Layer 4 of a small transformer language model trained on English Wikipedia (8 layers, counted from 0, width 96). Numbers have three digits each and are written without spaces.
Take only the direct path to the model's output, skipping the later layers: a vector added to the residual stream pushes a token's score in proportion to its dot product with that token's output vector.

Output vectors of the tokens that the questions are about. A number n stands for (n - 500) times 0.0056.
" Fáil": 526515537409432630328564491409518552450448563354436564458570528432431524517628333619566437490396459565528526507579549650606740473649389441711272407610513507571191423336431523448580578506698645767461477532255676347516410530468630486536428388424559436390444417462599431518461456555636564471
" defending": 522524591447455444451538380506456578448410768419402471423489489521410476612514478520537534573411413688479556519540556564655713548532441374571458448547565510599359451429510481514485498436567557570485425501377534433470413529490522559501394460513479531408334486544536622518660490514476459399
" returning": 573468485448460624363550421445507550415488610345470558314556490507460611541609526473490468569420456510509526603595636543587649426551360447524469526556505485566286486377446492490576434502605572584503430527406468443428448448608506474603467474417585645424478470464594495485509417611530500451
" 100.00": 605485495444390646359599448320587687602412628439417480469638521604361406484551419636592536455496464466495480553656591603604710523504375497516424512397580406451193506371538476471498536606565629641504424475305657417542416451619597488571482448556352442409448415495501467319452450631557591472
" Weekly": 513520471401434537463589344545455568642368577387414541373560506515291579531661528470514352518403549492550422465566630532636640550584317419554353469432483470491325557326696646563627534314544644707616442603357590417524527467547568550491448409563516469365563501422481397453475467556514611435
" Eukaryot": 498365516482437574393714368471449762717493734344588409477500302531217534701493379477449433636494392523355351579400579413642881519557504417396340567336562542483337458376633339532654524446662520576485552611301715384613338524667632604539522398578575333458360592553358435571429456609541542396
" Thousand": 590578567537527453361621405417383706481502686389532568482614608554388568580564477413542557558413513557467486488595521513567659387535297454511408430434445482590370463518463521440503581500615473533505424455368545423502437489606573439571456423547477467375493548515556403470497426486616525442
" Pld": 645567522446465608429597553330440792592420489371541582417560616480405475657436308566381386569515371559418568508485588549559729546615474412429367604463550606401513528381506508504492416703624567621590335562377643361513515641652573427539396428497375579284373402350541552423579428543351446398
"Eastern": 599618553480482543448549425495492652530422617395396529485562533455416520458519374466444435528399600558613559523410605637557708454596520355584344497485480443545323591475613556495544446569500604616433538546377552377425578526546556433503561453503494488446443406449386462511489348425584465468
"\n": 452490533546444419470473523478523589690599382549544373499463323587601480449605342523620480484556541417467561416578462526330415616422515397409534556579385524417522548566478625541504413638513598394482482389514356539528518477485480578475452553474412516450448499477523584605583411463582639528
"Following": 509442542539537484384568369480485620485456555334445527447610456473370669553560475652499593600465479610435504383651532561573688548540265454347370394459554501521247465486497538513555429452519496526543580480348403441445482587446569485610440476450558619310442503557557514520574458619580606524
"ivity": 677518542452381480250581551538564658619453560387523637365543548518287584391466550590400494625407565619365441600571487485590739556550437492620343392531515484521268445475630574414534544607606564566468391462355655431493305497535551467453406557501401528338538550501599343464522363519577514441
" Herzegovina": 588648542399304619234504487333633756506507443271400617485601430487321482629511491618511329621335442474455471569620616499628780599527431440632395450555450542539224515325554413466512540578603569587549355444304670389587413516590630374528421527470610476366508580466599507394684343439621584410
" singles": 592525521469434612412561523375400625446536579401505524343469515621346509465492460497595296479427401539405394607585550615530669561519480449561366479493490436546415406442555598496680550470515693571520492526352598442514500491418505457652467489666454495437475515480577389361589534456518628383
" (2020–2026)": 651535576380550470225562504287513869433454491335406511393383698436021688656553405449442595499437542589328571360502556623676806599584510403555242531551514540442398351152560548404484512439673808446393575544352750336568494657565607539589418449454429435417400558431611500576523543655454485487
" •": 624652598515657432434518526510450600455530421342470501556501448377327444573523467497500443496407494481589567482613622608482569501396532400538318617385480448571526626448436568421641532392548676664446452604425701415576464534478579510338523489426445524495444584567478407536390420526559296404
"en": 424541452491399564486530489530519469364506523503492514479489425534486407535519540420564499554506492477433523471464484562515503561478431501546382413521522471538463514495545574398575484633413531593450549525526545505519492483516512512510583512456516494507528546498417505563489524542471518429
" &": 525522465355525478531540543540477536445516452469479429547493426484489499526495480518532501485568562434474549588542484484489495489528611381525406537518598538460514421504507536450626526410500553424494501457497473519531513484462520399496488424556612652436414476549423512624540488492523456460
" serve": 544546517415499579430558486474479561508358449437520552345514426427370545481426442563504567465397445547506523554571535628665744560463394464501478537449567503501295588492494557515573494505536508541493535516390601476547407466601534401666521475496431494376417478493532365616496454543513568477
"the": 520392567461602522489525387440519633494525568450551554456561459575397564540601480490521497494512477497389483515543504519529563592500417426559443462458560456641421467590534581477536542537461538502450566474518423501503452390461575513528411499455538364489497534543508424514507370460482490498
" notable": 592505600447487453352581505355488568383403597486390546355481518553393590602576502578482484550423538643612369515571527560559688445522457454530440469579558422572276439525497565478638599409539558582564424454457521388511473454502476408601525398560429617506467489482458457560469384496581503427
"(3)": 588493499411436600273488441448461645468570554432385464535608396570251472544541567540496377539450523559475396526529606587605829472629503392652343459494424585615299428402510536547653625473652495619385369427381631462463425509575605474487425518539456468401467444524509405542452427540593596519
" Synonyms": 562567562409564519339606409307449756411501513239316561229538426536259454506533499529437566524390422696619490457590489553527714448492527430638308395426603464571440580360656545483628714642575603602241421410317642382543227603418537448540645324476502628349540492515570378667568594739611493474
"Singles": 628480618543419611393544496347396666470428541275438553368524512480286440543601457555483273649481453494625527505499697593566761459482446522557336582521455361571451649193572519389594527557494556598487446514298499367525486471571524625630562425579461583340554634404629329456475460533402696428
"residing": 501506561526576486479632458522368766497488651403375523329588432417494544593443334578571629544432418619422527514618545497630734564550235413423366590483551552453309446419425494414582537564585775611459362559406660403694440565553604557502502469371373505430388468322483410517358465535611443471
" be": 457605535381534490461508492469531487557374399523498519414441403461434559553536491438593533546544501526508613612515451542556596503536467415563518517480525462465387588492444477464633488455492587485504555571506632485437559466518468459598402551404408506506465539526526353521480493535453503449
" Elevation": 617543546485633471517506439362428674396480474328593591576454385447335461579521376537462645491547432548625611582609451468548677636547305407472311345385478370477394551527531428556561460593642641619397538627373650370485387590574596614520525529444280380394471420545479372613417644576526473509
" AllMusic": 672521585446432629301659357328480766551335590337464670364563540479335604395657506617541360514362429474580363430589632572473760431661494526484398344632588471466438495374568536541566475464563769657510463450256606402452430518475641639560454418498513453363506517440478353276637361548535580466
":": 520581546513372427554443568429398443487579473511415447498422496579506465448447600379607601467478610518441460507494504450397454482390594397441430511579546520557566586431535618509496436548450573406547653524457600523534638420598436497480498555591413591478424422512475480564615437521383482512
" place": 612466536525385481457572507398300527519531502326539496429539469586528552515360378459498484594432466460516538627583466571601716528468428539508474458453593477552441492507480490349666531475470437557401528589480581436540546569446475533567536494580559500484397435452479415521575546575407504432

Each question shows what one neuron of this layer's MLP adds at an activation of 1. A number n stands for (n - 500) times 0.0017.

n164: 532603488506639459539574533484384514590385256473531556521405559454308622469411438511539675465572537464490527561504463644506429523463391547404549634420554519421531592553413532428527506479415508373510541418542550609496512521616572434508436444559556477459313583569487412641429464485535555574
Pushed up most: " serve"

n142: 595489502474522563462428526467483610527413429467457469471512526588617421514522572590446523390469465516456454565454518527426599472420613479398418526441506545545417524640534579520514547536563405403415462436573645433469477499472565502549546501474573450459491464595520543429456584441514388428
Which of these tokens does it push down most? " Weekly"

n12: 252567584398522642467547406550765616352420409541730536496531390378638495492432543492499575736503422485436549481633468592487458370421502401646194455489301636250308482550548535369561506529359579542523417645657290566531634283579637445337377537587440613634453639518423398467500503583620682255
Pushed up most: "en"

n191: 455651510495404591519559378551629620337547394481579373499518431502569565422469538464557630391414527397564620522635529547442523499389538433552556476354467424513463584338546514452453457472524592664448554460462516573532401387512563553366510486481494586509380585579540512524552454580295507550
Which of these tokens does it push down most? " notable"

n349: 532536534475484545400452523491450412451474458425754485590534515382605453410385574419408524567477471523409466563539435530403526532587489468477360432468328526540461516606508488370479495556543573570529519500567540309526412561462670625430472670484476495349425426723368549493513546637633633420
Which three tokens does it push up most, strongest first? " Elevation", "ivity", " Fáil"

n325: 480488521514353413487494398477498534588542482545499594577369424459551406429480465500527592406584413390456550578462447401483540553545585527483473557450569531566453330499439455562505447545403598460337488455414409504561460576545565583543439544428552652490509437427608502617675539517644460509
Which of these tokens does it push down most? " Weekly"

n152: 324520595528439508463488420590428655447585550480607484376437465502516524587632476432588509536451564580497599497504485520479291471462474538461283433565510468537436561592398430579588460547401469580417469558539424744465456506642488590553533452472496372546541657424253634560469559549401421403
Pushed up most: "en"

n179: 530502545513545351546565494443428444513382573667473511471567474450662506632364645469582464477497573575481649375502526484466702506512512499404418379534671437530442506343441510496457513480489485298528527563371435581517496388500561453557475534481591529368429430459458531510548457579584559536
Which of these tokens does it push down most? " •"

n55: 428504539460497586570518421450541502519401422492445566512493512445587487483562521501538517527612590571515572420525587578410503481545410455409464321515520600477379490545511556488547568370425525493553606485396391493535503414538576435497525533524642465556487488467522437422435536428540521474
Which of these tokens does it push down most? " Pld"

n68: 325373507527430608435345408420463556317542439555476485570273541566550610599548652555398584379493431571491462481379572377492414668506424441508444362455451528645390583563495678501460456418564433496375449440525469586567635589538502556489725416391582343513437576600499607547394629460549615542
Which of these tokens does it push down most? " Pld"

n228: 473452511564657372552793599624619366488447522491466493611494581510475534515495441529542487473553387474606481525462410475492671513418455469558826599677359428520597381295488425500596661356376483529452484511470512206511360385448352488561538477523493462553468425464445511507490609508526559466
Pushed up most: " notable"

n177: 418675450550431547611374562374394542514309501422553491458450394425473462528448491583534626315471433521631560589512459500713485481577560534541547348396526516545362488503362595532607731513477512399528512474471639413644389444483310543636586619332607467501471653471571609437496531395467564399
Pushed up most: " serve"

n183: 463457618556597487635541383633417546560582481580503477504464422437561520586469469585449465492439358480471561430609515511520505524446639529628607423502407351695688547336480652357541510355513488625401491543610513387472449537451497589497446382439478530526520519542421540426438294403536678518
Which three tokens does it push up most, strongest first? " •", "Singles", "the"

n72: 363628660480281321545526501593222421467505437444588448563626430463450329420337529491518499487595501424286518535377394597696434398544460578389294482495568496376516522677547526663565494497543629463462522523389464752676533542622665462387520656444506551475669435443644531424513470467654579370
Which of these tokens does it push down most? " notable"

n375: 549613541528524420576453503508545491497486500466499496561642574364594500548390449467394410410458499591440494447543435483597467566565439486495366500613443478494555372362457513468603465511414554383467579520381619411439371583522640492406477421354548565511458462596551642543495548537635534618
Which three tokens does it push up most, strongest first? " (2020–2026)", " Fáil", "residing"

n125: 496475470500555508552534503452582403458678494453538464520438398553688398382603477375501360608496408527493427254442264406338606595591438534494444561671570569473539354469535524551369490517496562567417609472599558468490426487415587517426558483667614488640567529543538575522519460498483470459
Which of these tokens does it push down most? " serve"

n207: 590572366473395539678467455583517530519542469472535503440500537569569481479408512579531346375597516336499476574567515478575320582564532447507379493404523435542495370430596399575596425430496478547397636531446440563431517427501558383478469483479517573549543456515458552486549549393641569497
Which three tokens does it push up most, strongest first? " &", " singles", " Weekly"

n377: 506368582530472438462449515451481488601453545420506481595504544412433467458550372619546513453522341699503462542586447543529348437566385538407784469470583515443587642487511333431560510591540628495633439589477693560478526447630457517527378426382383400462422641431528447530474358617449465641
Which of these tokens does it push down most? " &"

n147: 617518447599502470540507435478463415545526420619498473439409435469536563469606521428549490513525477529441603576448383502473696522452439592410447471425521461474510404459527394488437493538483534388492533503439453590527522478487347661408356586588488572613518471447533566654611441427533567460
Which two tokens does it push up most, strongest first? "\n", ":"

n222: 545549444445614479573504388582488488522518645556577534480458480520513605435449561538418425411428496560574533538560480461482503511532583436495308550492440514618523335527443534397559504526501482461481440488452535592503606515401428548445432538362468459503474576546438469600521609484551418503
Which of these tokens does it push down most? " 100.00"

n360: 379498528598418447441535530564331457502626538573506557549515661482609552538613537537410664487630561358448654564565442410500568368462405530525406276510537538480428510506371478491487506630486427526409556401493586460498461500553580539405317478584575489369622552531494493397443551518493365621
Which of these tokens does it push down most? " singles"

n39: 668409510389536424575204458499628440703544506520507564554450679472446416251520462513572391556742502530494494542459436525446429575550455625595594548498409579497569397435486405383413424537447439364505549466420524533584499672526378516541375505528609441496517407505598521428559453554521464671
Pushed up most: "\n"

n353: 467526554526357649409503618557448341495489610492443587543498578543559485547411486451577551641621529413598521329607456456552483393498458475539507391477390519453476447543602551515461574559486408567386533508466428440606553405464458467455540472510390533515422559458526500508522509557440474532
Pushed up most: "en"

n254: 534273631413550543417614563559591493462572471613603426585452400412614558574457499546568225602439630513479582537554567603364531475544617534476411462572396521477493463436519489454391388448514618497289490521431503502358426588538474640468407395499495614553406359567437535555560580671393445440
Pushed up most: " (2020–2026)"

n275: 628406514521486394513504521607486573458598513503466510474458386416574456441577490670583468508432389546488553476428532402448344490533460464461725617499543568495425466513539401458544535413496619513367534489594530287487613503597552522442440543372308620642579499526445462555487552461522383563
Which three tokens does it push up most, strongest first? "residing", " •", "\n"

n155: 592614451411532513665422404510440446595384545515453522475504562548480664421286593541423457495515453595696417488403338314405595554414450421521480562453481546523499461522408637486502553592432587398504449456684478367601635590612598510559575556628441525500678549277484473500472475417378490558
Which of these tokens does it push down most? " Fáil"

n132: 618635451547402459468403471473394624405558677578552468490479484587540613445441449513622437389463434438443423638587570491462612456560472543375343487531479451466441467437546535583556563594451523488412551433539490485586511446440427434455394510488462526346440504524468595557559469576501645521
Pushed up most: " singles"

n99: 432387586501500421510525422580539494595641481683430484534486545475530521465517504622456408410552502439561421432467548496421490543590405421605561468485442502528540568439520583511448552467514496523445596422394425455549563378435464557318515482481572441463543451464566480523600575383560570494
Which three tokens does it push up most, strongest first? "\n", " Weekly", "the"

n138: 435526513437625630502507634511642536456569532498540551615581499489604424349421445390506433465557447505352517592540414445530687396484435407540310389547318665457617534438467519547549503617524480473485447458611540496437516464556514410694511449592580500529502508462484425412547435317565381595
Pushed up most: " Herzegovina"

n280: 589492309659444392454405426455462445457611558578468715406606395708544530557347481499488460364278447356759376576493451489389429333497595477566454569419538496552555526365471677668420530472581584490547613457434626521555572316630387505556492426438394550447447702458565367729522543621341490593
Which three tokens does it push up most, strongest first? ":", " Synonyms", "Singles"

n45: 602538512418562473447476423543595472584471443450653492439493647439566565454494479490482565545449465436601395403453457515520343466531489439503708526469663508563634699482503534410586345490488441459593486531425482427441439526645481388503521421460478548472554450524572516506531462447492497629
Which of these tokens does it push down most? "(3)"

n273: 517433514501357439469497573480614600444505402469592489406517531564584508551499557614493440509487402592324444566423461526513574513501404451372374469551515583529425412566603545377582563541599632447420521599637648542414302437521420539544525557431434450501508551443567497492581467542551463531
Pushed up most: "ivity"

n266: 497340763594489397472598425551567661532656580538497541501465498506630493471554442441559463467417434496499554359523487553456456579571379477502502524460276622556524432492428488405538520609360493475412374368457421671506524398510502583457633454538498393469609453475529561562439493611511535530
Which of these tokens does it push down most? " be"

n174: 325457462465411612562500504457391394540585489601592579452519423336519619465318531589691405465502481490504429418420645513591580513625447523439514616542490523641476428502379484502560432512500381700523502568401452346570516497456478500447470426531511648614463482429582702394402455422515613390
Pushed up most: " Fáil"

n171: 588529356505420534403551667490502503431512337429481469493493492584561529484355493561573696545531603352498550484522563462604540425565530466499490527537494446428492537438397459450535570460462364500422621516473498538364560538468580445505362500515554615513436524537443495387539516568368581464
Which two tokens does it push up most, strongest first? " place", " &"

n373: 558568443553429419406512539401316354514562540504469438483526475533453446549509460403456457536504706456563578461602460431603469435430613487472480463451533557474516558352414578556376476459598628421582518551455384345439591543540536458547460390500560553427526443587626483657563578564648603511
Which of these tokens does it push down most? "the"

n303: 469649535518468508566525531535449529534417582454413485575535513426553458567447553557471429462452615366657508518420425558470587515508527389512445577548504492529505471523609502491603560385601568436395523411530535386552513632480597385382473482392402500403580452555474516495510456437466537503
Pushed up most: "Eastern"

n315: 509479594554563509552474536626477564499520519561505561497538500381521496428444420401462603562468610438471435479627484413494364476485497523434592454510443498414601520417492487389665648587661492540522445449529383352398544521509562587408403484479512445504373465442614483479532460386546517648
Which three tokens does it push up most, strongest first? "\n", "residing", " Thousand"

n181: 540452614408416508583536583473574632422642339467479462729612535537506241549599507765399625411513529486418515561460555567523591485641370338431247467409451662355571627544387496506499336460514605665465541535565691446482607485463605310483543518549514410533488452371366415515501515462448526252
Pushed up most: " Pld"

n167: 511380405463511509654576563579471527482520500614528434526374474472425463510412385479414507530522498515533540601468502361558443398461567555648480624637601540502513363430513461486405475431512409497542529464525513495555536598498318519445505551516473594531559460455515418562464509553508545465
Pushed up most: " &"